Layer 3 of a small transformer language model trained on English Wikipedia (9 layers, counted from 0, width 96).
A neuron's activation on a vector x is GELU(weights . x + bias), where the dot is the dot product.
The model reads these tokens: " with" " the" " l" "ab" "el" "'s" " curr" "ent" " president" " Je" "ff" " C" "ast" "el" "az" "," " who" " init" "ially" " sign" "ed" " the"

The vector x that enters this layer's MLP at each token. A number n stands for n times 0.049.
0 " with": -28 15 -28 5 -14 18 29 41 58 30 15 7 11 38 -25 -13 -22 -2 -47 46 24 40 -10 -17 9 11 5 -24 -13 17 39 -20 -4 -12 25 -8 -4 34 -41 -52 3 -2 -6 24 4 16 52 -17 -6 29 31 4 23 1 21 44 -25 -1 -12 -1 -9 19 19 -7 -24 16 -62 34 -34 -30 -39 -1 18 -24 22 -36 3 24 -19 -5 -24 -38 -25 -30 -10 -18 -9 19 10 -42 -1 -29 17 20 -30 24
1 " the": -18 8 -32 -2 15 14 14 15 43 -5 -18 -5 -4 32 -9 -7 10 -24 -57 21 -4 47 9 10 18 11 3 -23 -29 43 53 -30 15 2 20 15 12 54 -36 -68 -16 -13 -8 24 11 13 36 4 0 14 5 21 24 13 24 75 -20 -14 -10 -3 -10 17 8 2 -6 -19 -36 42 -27 -26 -42 -21 1 -12 -7 -29 -16 5 15 -3 -7 -18 -14 -22 -34 2 -13 26 0 -49 33 -24 5 0 -19 20
2 " l": -23 13 -22 24 3 16 33 16 21 -10 -20 -5 -1 12 -18 -26 2 -9 -57 53 21 43 3 -22 25 -14 -13 -15 3 34 39 -10 14 -7 28 17 25 55 -55 -71 -5 -23 9 21 7 20 23 6 -11 9 2 4 10 19 28 91 -12 -8 -7 -5 -8 5 23 -21 -8 -14 -39 18 -21 -8 -29 -20 18 11 -21 -22 -17 0 15 -23 12 -14 -28 -22 -45 -8 -23 17 14 -27 11 -13 23 23 -29 -4
3 "ab": -33 -2 -33 9 12 33 6 25 13 16 -14 10 -10 21 -6 -19 0 -13 -55 34 11 49 -15 -36 26 -9 -1 -42 -3 45 41 -20 17 -20 30 22 32 29 -49 -72 -1 -16 -13 11 -3 -22 41 10 17 27 -20 25 12 16 3 59 -4 -15 -5 9 -4 0 3 -1 -13 4 -24 50 -21 -8 -44 -3 23 -1 -8 -12 -1 5 23 -24 -13 -16 -16 -16 -30 -9 -9 5 19 -33 39 -21 22 27 -42 13
4 "el": -35 -3 -27 4 -1 18 39 31 19 -11 -20 10 -8 32 -19 -19 -5 -5 -61 34 8 37 -15 -11 30 -4 -10 -25 -7 40 18 -7 26 -5 48 5 16 54 -31 -69 -14 -28 -11 14 -11 13 14 33 8 23 0 5 20 34 19 71 -1 -20 -3 -9 3 11 -15 -5 -3 13 -43 44 -27 -11 -17 -29 3 6 -3 -30 -15 1 4 -8 -25 14 -17 -35 -28 -2 -6 10 16 -41 7 -22 37 16 -32 15
5 "'s": -33 14 -24 -4 4 6 14 17 35 -24 -31 -9 -10 44 -18 3 18 -15 -57 23 -6 37 8 -4 29 4 12 -22 -15 46 25 -27 9 2 25 17 6 58 -31 -64 -2 -10 -24 37 -12 22 44 17 -1 26 21 27 21 12 29 66 -12 -17 -23 -2 -13 25 11 -5 -5 7 -21 44 -26 -26 -34 -11 14 0 0 -25 -24 3 7 -9 3 -27 -22 -19 -40 -7 -7 16 -6 -45 23 -25 16 1 -33 8
6 " curr": -18 30 -28 18 2 24 20 19 25 -16 -1 -17 -7 16 -20 0 -13 -3 -62 14 20 25 -3 -4 37 -7 -22 -15 -18 46 21 -22 10 0 30 17 4 41 -36 -58 10 -11 -6 29 -14 13 30 28 11 33 -1 11 32 10 9 59 -13 -16 -21 16 -40 24 -8 -15 -7 -26 -48 39 -26 10 -33 -8 9 3 -9 -14 -30 26 5 -5 0 4 -25 -8 -40 -13 -7 18 18 -46 14 -42 14 44 -46 15
7 "ent": -30 12 -8 1 -9 23 33 30 25 -23 -16 -2 -17 30 -12 -19 -7 -2 -60 25 16 27 -26 4 23 -25 -5 -31 -3 41 32 -10 19 -4 32 37 3 50 -21 -65 -7 -18 -24 32 -16 13 23 11 14 25 29 7 27 18 0 50 -7 -22 -24 -3 3 7 -5 -15 -7 -10 -51 55 -31 -2 -27 -6 -3 -10 -1 -27 -27 4 17 10 -16 15 -6 -19 -24 -15 -9 12 11 -46 37 -23 38 18 -40 22
8 " president": -3 11 -20 -4 -20 29 23 31 35 -31 -6 -5 0 35 -5 -5 16 -6 -66 33 22 24 -15 -20 30 2 -5 -23 -26 35 24 -9 15 -22 16 19 -18 31 -28 -62 -6 -25 -25 36 -1 24 56 14 25 21 24 13 2 14 23 63 -13 -21 -5 12 -16 10 -6 -21 -29 1 -39 43 -27 -2 -25 20 -5 5 -2 -12 -3 20 13 0 -28 1 -29 -10 -44 -12 -15 30 7 -40 21 -39 4 20 -47 22
9 " Je": -26 -20 -28 -9 -12 25 27 21 46 0 0 -10 -15 53 -15 -39 14 -4 -48 37 24 25 -20 -26 35 18 -6 -25 1 38 39 -7 14 -21 -1 0 15 46 -48 -58 19 15 -24 40 3 10 43 25 1 25 -1 7 18 3 21 94 -29 -4 -17 -1 -16 18 8 -14 -28 -25 -41 33 -22 -1 -15 -13 -9 1 -40 -23 8 22 24 15 -19 10 -21 -34 -25 -16 -17 20 -11 -34 8 -27 10 10 -38 16
10 "ff": -16 -5 -23 -3 8 29 36 12 8 -1 -8 -8 -36 25 3 -40 -3 4 -47 32 13 29 2 -21 26 -1 -31 -22 12 36 16 0 17 26 19 24 6 52 -48 -69 -28 -20 -25 34 -18 18 56 14 5 -1 24 8 17 30 14 78 -22 -14 -19 -7 -4 25 -3 -21 -25 -11 -25 35 -25 -5 -6 3 3 -3 -21 -11 16 7 17 4 -3 6 -14 -6 -34 -25 2 10 -10 -48 38 -55 20 20 -41 16
11 " C": -41 3 -15 6 -4 46 25 28 33 -10 -13 -5 -18 27 -6 -41 1 -2 -49 28 13 27 9 -18 29 -6 -26 -9 8 35 45 -20 21 14 10 10 -4 41 -38 -69 -13 -5 -13 33 8 10 40 27 4 27 26 -8 7 17 19 90 -10 -4 -4 -2 -10 18 -4 -15 -21 4 -32 23 -33 -18 -26 -38 8 -10 -28 -23 0 18 25 -16 1 -24 -14 -31 -18 -21 -28 13 5 -32 56 -29 10 16 -38 8
12 "ast": 0 1 -25 2 11 21 27 5 23 6 -13 9 -20 5 -4 -47 14 -4 -63 42 20 26 -6 -13 28 -20 -8 -18 -16 49 16 -5 26 5 14 29 17 31 -39 -65 -16 -21 -29 17 0 -7 49 20 0 32 7 3 28 25 1 74 -1 -9 7 -18 -6 0 -11 -15 -19 20 -40 32 -32 -18 -19 -20 -6 -5 -3 -36 14 13 33 -8 -8 -17 -3 -32 -21 2 -4 -8 -3 -43 52 -30 28 32 -42 18
13 "el": -24 -10 -25 5 -13 29 39 32 15 -12 -18 8 -5 23 -16 -45 0 -6 -59 30 3 33 -19 -10 31 4 -17 -17 -11 42 6 -4 26 9 39 9 15 46 -36 -66 -13 -17 -18 30 -8 21 22 34 0 26 7 0 12 33 20 79 -1 -11 3 -13 -2 7 -25 -12 -10 13 -45 30 -36 -12 -10 -30 3 3 3 -32 -6 -5 13 0 -19 6 6 -38 -19 9 -4 11 -4 -48 14 -22 37 22 -40 19
14 "az": -14 -9 -16 8 -5 36 37 47 -3 9 7 -10 -2 40 2 -36 -9 -13 -58 20 -6 21 -23 -17 43 8 1 -37 -11 46 8 -7 22 4 -4 4 21 30 -40 -61 -13 -15 -37 35 0 4 29 34 4 33 -1 6 14 -5 -11 70 -9 -12 -4 -3 11 10 -8 -22 -15 -8 -46 29 -35 -1 -23 -20 18 1 12 -16 0 16 28 -10 -12 -11 -5 -3 -16 6 -24 15 -15 -47 37 -34 35 37 -46 29
15 ",": -19 -11 -25 9 10 9 28 26 30 -14 -10 2 -21 20 -24 -15 -1 7 -59 39 8 36 -1 -11 37 -2 9 -24 -21 36 1 -5 17 40 24 -8 -1 45 -37 -65 -10 7 -38 41 21 37 48 12 8 32 14 4 12 -11 13 61 -10 -9 -40 -10 4 18 8 -13 -21 10 -25 27 -26 -17 -30 -13 7 -8 -9 -22 -11 -3 29 1 -11 -8 -19 -38 -23 7 -22 29 -15 -44 33 -23 21 14 -38 24
16 " who": -29 11 -37 -18 6 8 21 45 13 -1 -17 11 -21 36 -9 13 7 -8 -49 55 7 40 8 -4 29 -2 -4 -24 -5 45 11 -32 24 16 12 -8 -5 47 -62 -65 -2 -12 -7 37 10 31 44 8 11 18 5 18 9 8 0 57 -19 -10 -14 -8 -11 19 -3 -8 -22 -20 -30 24 -36 -22 -15 -18 -2 9 -7 -35 -5 17 17 -8 -7 -39 -18 -7 -29 12 -8 39 13 -36 3 -27 21 22 -52 26
17 " init": -3 6 -45 -16 3 27 15 19 13 -23 -2 20 6 23 -6 3 8 -30 -58 41 48 31 -2 -24 46 -15 -23 -20 -4 44 19 -27 -5 21 20 12 -8 44 -42 -60 -3 -2 -14 6 3 29 32 19 22 30 -5 4 4 9 26 67 -39 -11 -5 8 -29 23 -2 -8 -32 -34 -40 11 -15 -6 -27 12 7 -1 -21 -18 -11 25 30 0 -7 -5 -20 -9 -24 -2 -13 28 -1 -41 22 -32 21 42 -52 14
18 "ially": -23 4 -36 -13 2 16 28 24 17 -1 -4 9 -3 18 -11 2 6 -10 -48 50 -1 29 6 9 35 -10 8 -36 -3 45 15 -29 14 10 12 6 -13 47 -41 -66 -2 3 -27 19 -1 36 32 10 5 37 22 8 20 9 10 58 -37 -25 -9 4 8 10 9 -13 -13 -11 -31 34 -32 -11 -18 -11 -5 -10 -7 -30 -4 0 8 8 -13 -10 -12 -13 -29 4 -15 43 5 -41 0 -43 30 31 -67 34
19 " sign": -12 -16 -40 -18 -14 23 26 4 23 -19 -9 -3 3 -12 2 -6 -2 -22 -56 38 28 23 -12 5 41 -14 -35 -16 -5 48 30 -5 -12 8 -7 6 -18 54 -48 -53 -1 -21 -19 19 14 35 42 16 29 16 17 17 9 17 30 45 -23 -14 -4 3 -18 15 17 1 -8 -21 -49 48 -21 -5 -20 16 1 -2 -10 -13 -2 23 30 -9 -6 2 -30 -22 -32 -4 -16 47 10 -42 18 -31 25 8 -59 23
20 "ed": -28 -5 -36 -4 4 35 41 5 26 -3 4 13 -1 10 -7 -20 11 -13 -50 39 18 30 -19 -15 25 -13 -1 -25 -1 42 13 -20 21 -22 12 29 -4 58 -37 -66 3 -1 -36 24 -7 23 14 21 6 16 23 15 22 9 3 40 -18 -8 -14 -7 -22 25 19 -6 -12 7 -24 31 -32 -10 -32 9 3 -23 -9 -32 -20 11 20 1 -24 14 -19 -30 -17 1 -30 23 16 -37 28 -25 25 12 -59 35
21 " the": -10 5 -30 -5 9 25 20 21 48 -18 -19 -7 -1 33 -10 -9 15 -24 -48 23 4 37 -2 12 20 1 -3 -18 -25 51 50 -20 17 -9 15 12 -4 51 -41 -62 -7 -12 -20 25 9 28 29 6 -10 21 9 21 23 15 9 68 -18 -11 -5 1 -6 17 8 -7 -1 -22 -42 36 -28 -32 -41 -16 -2 -22 2 -30 -20 0 22 2 -6 -9 -18 -17 -34 1 -11 32 -2 -41 39 -28 7 0 -43 35

Each question shows the input weights of one neuron of the MLP. A number n stands for n times 0.013.

n242 (bias 0.005): -9 -24 14 21 -31 -11 -20 -9 25 -28 -4 27 25 10 -7 23 11 24 -2 -6 -5 20 -23 -26 0 -17 19 -62 15 6 13 -32 0 -24 -33 -10 -9 -5 46 -13 13 16 32 15 -11 30 -9 12 28 23 27 18 35 -1 -21 -14 12 21 5 18 19 41 15 -9 9 65 -20 -25 0 15 27 -9 4 -11 22 19 -10 3 32 -25 11 9 -20 -1 -1 4 3 1 -38 -15 13 29 -35 -24 6 -15
On which token does it fire most, and how strongly? 5 "'s", at about 1.1

n251 (bias -0.125): -8 35 31 -4 23 28 27 -14 -15 -17 19 26 -1 17 -49 4 10 -12 -5 -18 25 -4 -13 54 -12 47 8 7 -13 8 -9 -6 38 -5 6 -17 3 -4 6 -12 -4 16 16 -1 -1 29 -17 -7 -33 -16 6 8 -20 30 -37 21 22 -15 21 17 -11 -13 9 22 -2 3 -18 -18 -3 -12 52 -11 11 -7 -2 19 -1 4 -23 -14 19 52 2 -1 -27 8 26 -1 16 17 16 -24 23 15 34 25
On which token does it fire most? 4 "el"

n378 (bias -0.058): 33 -5 -12 24 -4 -21 1 -12 31 -14 -3 -44 4 -33 14 42 -17 6 3 11 -25 23 -35 -8 -25 39 -18 -11 -3 -3 9 -9 -22 18 -2 26 -5 -16 12 16 -26 9 17 27 7 6 21 -4 -9 5 -2 -25 -17 3 13 29 27 27 -22 -7 20 2 11 15 -22 11 -10 -20 -6 1 2 25 -22 9 10 -10 7 -9 -5 17 20 -37 13 3 -2 1 -23 31 31 -18 -23 33 -3 20 4 15
On which token does it fire most? 0 " with"

n205 (bias -0.098): 22 25 42 -14 17 7 8 4 22 -10 2 -9 -8 10 -13 10 20 32 -11 -13 23 15 -29 2 -5 -13 5 -13 6 8 -32 20 8 36 -11 -7 25 17 15 -14 40 37 -32 -19 33 -19 17 -52 -44 6 -4 22 -7 7 40 4 -12 17 12 1 -1 -23 -1 15 -30 -19 39 -1 -15 2 30 3 -15 -8 31 4 4 -20 -10 9 -21 -4 20 24 -10 10 4 12 -11 -2 34 -15 -1 -16 44 23
On which token does it fire most? 15 ","

n374 (bias -0.006): -10 11 6 -17 41 21 11 30 26 11 24 2 -14 -20 -38 -38 -7 -9 15 2 -4 -2 24 -12 11 2 53 10 6 2 -21 -17 9 -3 -3 -21 29 10 1 43 -37 -14 -32 2 8 19 16 6 22 1 -4 12 -33 4 11 20 16 2 12 -32 4 -5 7 -36 12 8 10 -17 24 13 -19 4 4 -17 4 45 6 11 7 59 32 -8 -12 17 -23 -15 20 16 -17 13 -16 1 4 -3 19 -25
On which token does it fire most? 15 ","

n255 (bias -0.143): 9 -4 -2 -7 -24 -6 9 -5 -19 -11 7 -1 -15 -7 16 51 -4 6 -10 -7 -4 22 30 13 13 13 7 4 13 -9 -27 -20 29 6 -21 16 10 0 8 3 1 37 21 -37 22 2 -11 28 24 14 16 -9 27 -25 -42 32 -7 -7 20 29 -16 20 27 21 2 4 -18 -24 -15 8 21 1 5 16 -43 -9 -9 3 -8 6 -2 33 6 -42 2 17 19 -18 11 30 2 21 47 19 8 47
Its three highest activations, in order, are on tokens 18 "ially", 17 " init", 20 "ed"

n2 (bias -0.012): -8 6 7 15 4 1 10 21 31 -12 -45 -3 4 0 -28 33 -8 50 -35 -30 29 -6 -8 -30 15 3 35 7 2 35 3 -18 -1 -16 3 -19 -9 -27 26 27 8 -23 -8 10 18 2 7 12 -24 -27 1 8 14 -4 -7 2 -9 -1 -14 9 -8 -40 23 -4 23 15 -7 17 10 13 4 11 -20 17 -9 8 -1 -32 -9 3 2 28 -3 4 -18 22 -9 -2 16 40 -18 2 30 5 -9 7
On which token does it fire most? 8 " president"

n29 (bias -0.014): -12 5 -9 -23 -23 21 -19 9 -13 6 0 6 7 6 -16 -13 -1 2 12 -12 -41 -24 3 -24 -14 -6 -12 -13 -1 -11 -10 -1 -2 -5 -39 44 -1 -5 18 12 -34 12 -4 11 -22 -11 1 23 -10 15 -16 -6 -8 0 -17 33 -1 -8 12 -30 -3 11 0 -2 -40 10 -1 -10 -4 -15 33 -6 4 4 -13 18 42 -19 -29 -4 13 -16 28 -12 -10 -18 0 -3 6 -23 -8 -3 12 0 6 -12
On which token does it fire most, and how strongly? 10 "ff", at about 1.4

n262 (bias 0.002): 1 -32 -14 -5 -18 30 -14 -12 1 11 21 -24 -16 -1 11 30 -14 -11 -20 -13 15 -14 -21 -11 -14 -48 13 2 -22 -34 -3 -2 3 26 12 7 -32 11 -1 -12 7 20 9 -9 -1 1 -31 8 -22 8 3 9 -11 54 -9 -1 -10 -23 24 -11 13 -26 -25 13 26 24 -15 -4 -14 34 -16 40 -2 33 0 -4 -15 3 1 -37 -28 1 9 -3 -25 13 -1 8 20 16 -8 -15 12 -10 6 -6
Its two highest activations, in order, are on tokens 4 "el", 19 " sign"

n299 (bias 0.056): -3 8 -5 -6 9 13 -1 -9 -28 9 -15 35 -19 3 -21 -8 -4 13 2 -30 -46 43 -26 29 -8 2 15 4 -8 11 -21 -6 14 -36 6 15 17 -4 26 -1 23 2 -21 31 24 27 -2 -18 -8 -3 -14 9 -8 -13 17 34 -41 19 3 11 13 2 17 -18 -1 14 4 -19 34 -36 22 -2 -10 27 -12 -8 2 -12 -2 8 -13 14 26 14 17 -17 -5 5 2 -16 -3 -7 -7 20 30 -9
On which token does it fire most? 13 "el"

n102 (bias -0.117): -18 34 6 6 2 7 2 14 5 21 19 4 16 -9 -38 -21 18 18 43 16 -4 38 52 17 6 -42 -18 -54 20 18 -8 26 46 -24 -23 23 3 16 -38 21 7 9 -17 16 -6 -13 -29 27 -4 -11 1 25 -13 4 -5 -39 22 5 17 26 3 6 23 -7 18 38 9 -29 21 12 -38 11 -12 -59 3 -47 3 -3 -38 41 3 20 31 -10 7 -7 23 21 8 -18 -21 -1 1 -32 22 -6
On which token does it fire most, and how strongly? 20 "ed", at about 1.7

n304 (bias -0.077): 23 8 -15 -11 -6 -6 -9 -16 -14 -14 -29 -20 3 31 5 11 17 9 14 14 -1 -6 -9 -27 21 21 -17 -20 20 -8 -1 -20 14 6 -17 21 8 1 -25 10 -13 12 19 -28 -1 12 17 24 14 -3 16 36 25 14 -22 -47 49 7 -14 -20 24 28 -6 24 4 34 2 22 26 -17 -16 -13 -2 -18 -41 6 -7 -1 -8 -4 5 -33 16 4 7 -1 7 -6 26 5 17 -7 5 36 6 -18
On which token does it fire most, and how strongly? 3 "ab", at about 1.4

n191 (bias -0.049): 3 -3 9 20 -14 -3 0 -17 -18 -10 41 -35 -19 -13 33 25 -9 3 55 -35 28 9 22 3 -6 25 4 6 -17 23 21 7 8 36 1 35 -1 24 16 17 11 -12 -15 -29 49 16 18 12 -29 -20 -17 12 -10 41 -3 -28 0 -32 -15 -24 7 19 -30 13 -40 -14 -5 -11 -11 -19 -11 7 0 -27 27 -21 4 52 23 4 15 -18 -7 -9 21 47 5 21 -37 -68 -7 -8 -47 18 9 -32
On which token does it fire most? 1 " the"

n346 (bias -0.094): 4 12 15 43 -43 16 -2 18 -16 -1 -38 21 23 18 -35 43 -9 0 -8 -10 4 17 5 -2 2 -1 -7 -7 -41 1 17 1 7 -8 7 -44 18 -13 -20 6 10 18 -26 -1 6 15 -33 -1 -24 -35 15 6 -25 -1 10 1 -2 -22 18 23 5 1 23 9 13 -17 -7 3 22 -13 -16 2 -39 -3 -15 -7 -17 -9 -5 12 -55 8 38 -7 -19 -6 5 -11 26 15 9 20 -23 -18 21 50
Its two highest activations, in order, are on tokens 21 " the", 1 " the"

n265 (bias -0.008): -29 20 6 -36 -3 -25 2 -26 -36 -11 -16 10 -24 -1 -25 15 -3 -30 -30 12 -7 -10 22 -13 32 -27 12 -5 7 -23 -14 1 9 -1 -4 -9 19 -16 14 -33 9 30 24 4 -3 8 37 9 -9 -14 13 19 3 -2 -15 -5 4 10 12 48 2 14 -15 -15 8 16 21 17 -9 -26 7 24 -21 -44 -1 9 -32 -22 -32 10 53 -8 24 22 -7 -10 -7 28 -37 -1 -12 -13 -13 -26 7 -22
On which token does it fire most? 5 "'s"

n363 (bias -0.017): 31 31 9 -2 -1 -9 14 8 12 -23 -12 24 -21 20 -13 -22 -21 7 -20 -69 -16 0 -12 5 15 27 -24 -6 13 -7 -44 -5 -52 11 -2 -2 -6 10 -35 11 -27 11 -12 14 9 34 23 -11 11 12 17 -20 -21 -43 -3 -16 29 35 -15 8 -10 -20 -21 -5 -28 25 -12 14 -11 4 26 15 -38 -28 34 17 -20 -32 11 -11 -14 -15 7 16 -15 1 -25 -9 8 -4 -12 -13 1 -32 4 -39
On which token does it fire most, and how strongly? 15 ",", at about 1.7

n173 (bias -0.020): 13 -11 13 21 -27 21 -3 43 -12 17 1 2 -11 4 16 -22 25 -18 6 23 20 -26 9 21 -6 8 -8 -12 5 -4 2 25 12 8 -3 -11 10 5 -3 22 -10 -22 -46 29 -13 7 -7 -20 40 -36 22 -7 7 0 -19 6 2 -2 20 6 7 -17 6 -1 -13 37 -4 -7 -22 -11 5 11 -13 -27 21 2 16 26 -3 -44 -6 20 13 27 -22 -7 10 -4 -5 19 -7 23 -3 16 6 -19
Its two highest activations, in order, are on tokens 14 "az", 8 " president"

n286 (bias -0.116): -14 -3 12 8 -26 6 16 1 -9 -3 -43 8 -18 -40 -13 12 -32 -3 34 -25 35 6 -35 10 4 17 -23 -10 -22 4 -15 -1 10 -38 6 -34 7 11 -2 -39 4 -7 12 7 -24 -24 -14 8 -14 14 13 20 -12 37 21 31 -9 -23 -12 -25 19 1 -12 12 1 -14 15 -20 31 -55 16 5 27 -1 22 -6 2 11 1 7 -15 1 -24 19 17 35 7 10 29 14 -4 37 1 -38 37 4
On which token does it fire most? 4 "el"

n106 (bias 0.042): 10 19 -25 -9 22 6 23 -27 -35 11 17 -3 -5 0 -6 12 30 -17 31 -9 27 6 -23 -8 -42 12 -19 -23 -18 -5 -25 14 12 -2 0 8 6 -18 2 -11 -23 31 25 7 2 15 29 4 -1 19 10 -3 6 24 -13 -3 18 0 -17 10 -14 6 -1 -12 -6 28 -14 56 -1 26 3 12 11 -5 -5 -11 18 -3 11 -7 -2 -38 5 6 25 2 13 -15 9 26 9 -6 11 4 12 -6
Its two highest activations, in order, are on tokens 12 "ast", 3 "ab"

n158 (bias -0.049): -23 -8 27 -15 3 11 -38 -15 5 12 4 -7 0 23 7 2 16 -29 0 -9 15 -10 5 5 12 15 -3 -10 -58 20 8 -21 -12 -10 -1 -17 12 11 16 19 -2 6 -5 -10 17 8 8 -28 20 43 -18 4 12 -4 27 2 -23 31 -12 -7 -4 29 6 4 15 17 -11 2 -15 22 9 12 2 -5 10 31 -11 -12 0 -19 -15 18 4 0 2 -6 11 -25 24 -6 -4 22 -25 -21 -13 7
On which token does it fire most, and how strongly? 1 " the", at about 1.4

n283 (bias -0.011): -6 -4 2 -3 12 14 22 -17 -15 6 -10 25 21 11 25 -7 -24 -12 -11 -13 -10 10 11 23 -1 -47 16 -27 -29 -18 -19 -27 35 1 -26 3 8 -23 -40 6 15 13 -41 4 24 -20 -30 24 -14 20 -2 4 20 -13 18 -12 -7 15 -7 -34 -7 -3 -13 -4 -17 10 -21 1 7 -18 7 -10 -1 -14 28 28 40 -21 -17 -15 6 -30 -14 -35 27 7 0 5 1 20 6 33 16 36 20 -45
On which token does it fire most? 12 "ast"

n168 (bias -0.121): -9 12 -3 -18 12 -4 -28 33 -25 6 28 18 -14 -26 17 35 13 -8 -1 -19 22 -34 26 -8 18 -13 -35 -25 -10 -21 12 -23 14 11 -24 -17 -32 30 13 7 7 -1 15 0 8 1 20 -14 -2 -10 8 57 -2 15 22 15 -44 -3 -24 -33 -1 -19 -43 48 -43 -20 -10 -22 0 -7 -11 15 -1 20 35 -7 -22 -23 -6 -8 18 -2 -16 -6 1 44 -18 -11 8 -11 -35 20 -8 -27 18 -11
On which token does it fire most? 16 " who"

n349 (bias -0.112): 8 0 32 5 -17 -15 6 5 -5 5 -10 8 -13 14 -20 15 15 3 -3 -4 -14 -6 -16 13 -2 8 15 7 -17 -27 12 -34 -13 40 -25 11 -9 35 -15 40 -7 -6 -3 26 3 35 5 19 -14 -18 -13 -20 -15 10 -14 8 -7 23 4 -3 -9 2 12 10 -44 5 28 -11 -12 2 -28 -9 -22 -24 7 -17 1 -4 16 -36 26 -38 18 16 21 38 -16 -17 -15 -42 12 33 -43 17 4 1
On which token does it fire most, and how strongly? 16 " who", at about 1.5

n57 (bias -0.012): 25 -2 3 8 7 4 -12 23 2 -3 8 0 9 -19 -19 20 17 -27 13 -16 7 30 -17 -19 39 35 -20 -6 -6 -12 11 22 -6 1 14 -22 -1 4 8 -1 4 -12 0 -1 10 -11 -2 -24 31 -33 2 -2 21 -20 37 13 -2 15 -16 -2 9 1 -7 -11 6 -20 12 -10 -26 1 -11 4 12 32 20 17 -4 -8 -19 21 12 13 -13 30 -13 -3 1 -14 9 -16 -18 12 13 -20 9 -7
Its three highest activations, in order, are on tokens 2 " l", 8 " president", 17 " init"

n285 (bias -0.047): 32 -24 -16 15 -3 5 10 2 5 3 4 -6 -44 -7 40 -6 2 21 21 14 -23 -7 21 -6 9 3 29 -3 13 11 -9 0 53 8 17 15 47 2 2 22 -14 16 4 5 2 26 28 -9 36 -10 37 10 6 9 8 2 26 5 -1 1 18 36 -1 -7 -13 3 26 -9 11 -46 -3 -19 19 -10 -38 -4 34 32 -13 -11 31 -13 38 -31 13 4 33 3 -4 1 22 3 27 8 27 -22
On which token does it fire most, and how strongly? 10 "ff", at about 3.5

n116 (bias -0.014): 18 3 14 -5 -4 -22 -17 12 -1 -30 -5 -5 -18 -4 7 21 12 9 -1 -17 15 -4 16 32 -9 -33 5 -7 -12 10 -29 5 -30 3 -14 -24 17 19 2 10 -6 24 13 -4 -1 10 19 7 -26 -17 16 -18 7 -19 10 48 19 -2 24 -8 -23 3 -12 -36 -1 -15 -8 -11 -23 32 -1 -8 -61 3 -27 23 -9 -6 -17 -6 32 -5 9 5 -7 33 -25 -16 6 -31 1 3 -3 -13 -24 -27
Its two highest activations, in order, are on tokens 6 " curr", 2 " l"

n330 (bias -0.099): -22 -14 -10 -24 -52 -7 4 -18 -23 -37 -16 -13 6 5 -7 7 7 44 6 2 -15 -14 -29 -2 -1 -3 9 -13 0 -22 30 -40 24 26 26 27 -1 13 47 19 -13 -8 -37 37 8 -14 -24 -7 -14 5 -4 21 19 29 30 -1 21 -3 -10 -17 -17 -24 -39 2 -16 27 -36 -14 45 -25 23 -19 3 -1 2 -24 26 -10 -13 -16 24 11 -14 1 1 18 19 -19 6 37 -4 -11 29 23 -5 8
Its two highest activations, in order, are on tokens 13 "el", 4 "el"

n301 (bias -0.125): 16 12 -18 20 -15 -19 33 33 -12 1 -33 -11 -6 -1 28 49 -9 -5 -17 13 12 -16 -31 -3 9 -32 24 -14 21 -8 -21 -21 -1 32 -41 -11 1 -16 -18 -25 -1 21 48 -22 -30 -5 -10 11 0 -13 -6 -5 9 8 -26 -6 4 -10 11 3 33 8 4 -1 -4 10 7 25 -3 1 26 -4 -20 -43 -2 14 17 -15 21 -10 -11 -23 16 -2 1 -17 10 11 28 -1 0 -4 -36 -15 -15 30
On which token does it fire most, and how strongly? 16 " who", at about 2.4

n356 (bias -0.153): -28 -22 -9 -21 -21 -14 -47 -13 4 5 21 -1 22 -14 -13 12 -21 19 28 10 -15 -48 9 -15 35 30 -8 -62 28 23 -19 8 -36 -12 -10 32 1 -4 1 -27 -48 1 21 20 -10 15 2 44 1 -37 -22 -40 11 10 5 -9 25 50 39 -9 23 20 12 29 -18 13 -23 -1 23 31 -3 44 -3 -18 20 5 -1 22 1 13 1 9 -18 -5 -1 12 5 39 -7 2 -18 -24 -25 -7 -21 -27
On which token does it fire most? 19 " sign"

n179 (bias -0.162): 5 -13 10 -10 -2 -5 -27 -8 15 3 -31 8 7 52 -19 19 4 11 10 -18 33 -1 -4 -30 11 3 18 -4 1 -6 37 27 -39 -29 3 12 -27 11 -17 -2 4 30 33 16 2 -2 -17 23 31 -5 9 9 5 1 -25 -10 34 11 4 14 5 27 -3 6 36 -4 -9 -10 -1 9 -1 5 11 3 -31 -20 -5 10 8 19 -9 24 -27 26 -14 -24 -11 -4 -9 29 -32 -22 -17 -16 -9 3
On which token does it fire most? 9 " Je"

n75 (bias 0.031): -28 11 -13 6 -14 8 -23 -2 4 -26 -13 -9 11 12 -27 13 12 8 -2 3 -32 -31 4 23 -17 -7 15 10 2 1 -12 -5 5 3 -9 22 -30 -38 9 -17 -6 -2 2 -9 14 -9 4 -26 16 -18 -1 2 -18 -45 9 4 7 5 -1 -8 41 -8 -16 -28 23 16 4 44 -46 2 -5 3 -14 -16 -20 16 18 -25 -11 6 16 -11 3 -12 -28 -10 -23 -27 -5 -23 -5 31 20 -20 1 1
Its three highest activations, in order, are on tokens 5 "'s", 7 "ent", 15 ","

n99 (bias -0.002): -3 7 -24 -29 7 -2 -15 -8 -4 -31 -28 -19 -3 2 5 1 3 13 -11 -17 -25 20 11 27 -13 5 -4 -2 -21 -49 -48 -11 -46 -23 -30 17 3 44 -19 -5 26 23 -5 -3 35 -20 -7 -25 -21 23 -7 -24 5 -8 -21 9 5 -21 25 -17 -14 -20 -2 1 19 13 19 14 9 -17 20 -1 4 -29 -24 3 12 -22 32 7 -8 -2 21 7 -5 -12 -27 -14 -39 -13 -5 -15 14 11 -3 5
On which token does it fire most? 18 "ially"

n33 (bias -0.124): 10 20 31 -24 4 2 -19 -21 2 -4 -4 1 -7 -2 -13 7 -10 41 -40 12 -2 8 16 0 5 -22 -3 -5 -1 2 -1 -9 -5 25 15 -17 2 22 36 2 -21 17 14 -11 -17 11 -2 29 10 12 -16 -7 3 -5 -12 -7 16 77 -27 5 -24 25 2 -4 26 -15 23 -21 -11 -25 3 28 16 8 -33 -2 19 17 -14 1 -9 -7 -13 -9 -13 -12 8 -38 23 21 -12 -16 -22 26 5 0
On which token does it fire most? 6 " curr"

n212 (bias -0.171): 33 18 -5 35 2 -18 35 20 -20 4 25 6 -19 16 -6 -5 -5 -6 0 20 -26 -11 -5 -49 -61 11 -12 -9 -9 36 -11 -12 17 -14 -5 -7 -37 -3 -32 -26 -12 -15 17 -17 13 -7 7 -25 -9 14 3 -22 22 3 -6 -13 45 33 24 10 10 25 24 -9 14 -22 21 5 -14 33 -4 3 -5 6 -16 -18 -12 -10 -8 -8 -7 20 16 30 -4 18 -9 -5 -17 33 -39 32 -5 8 2 13
On which token does it fire most? 2 " l"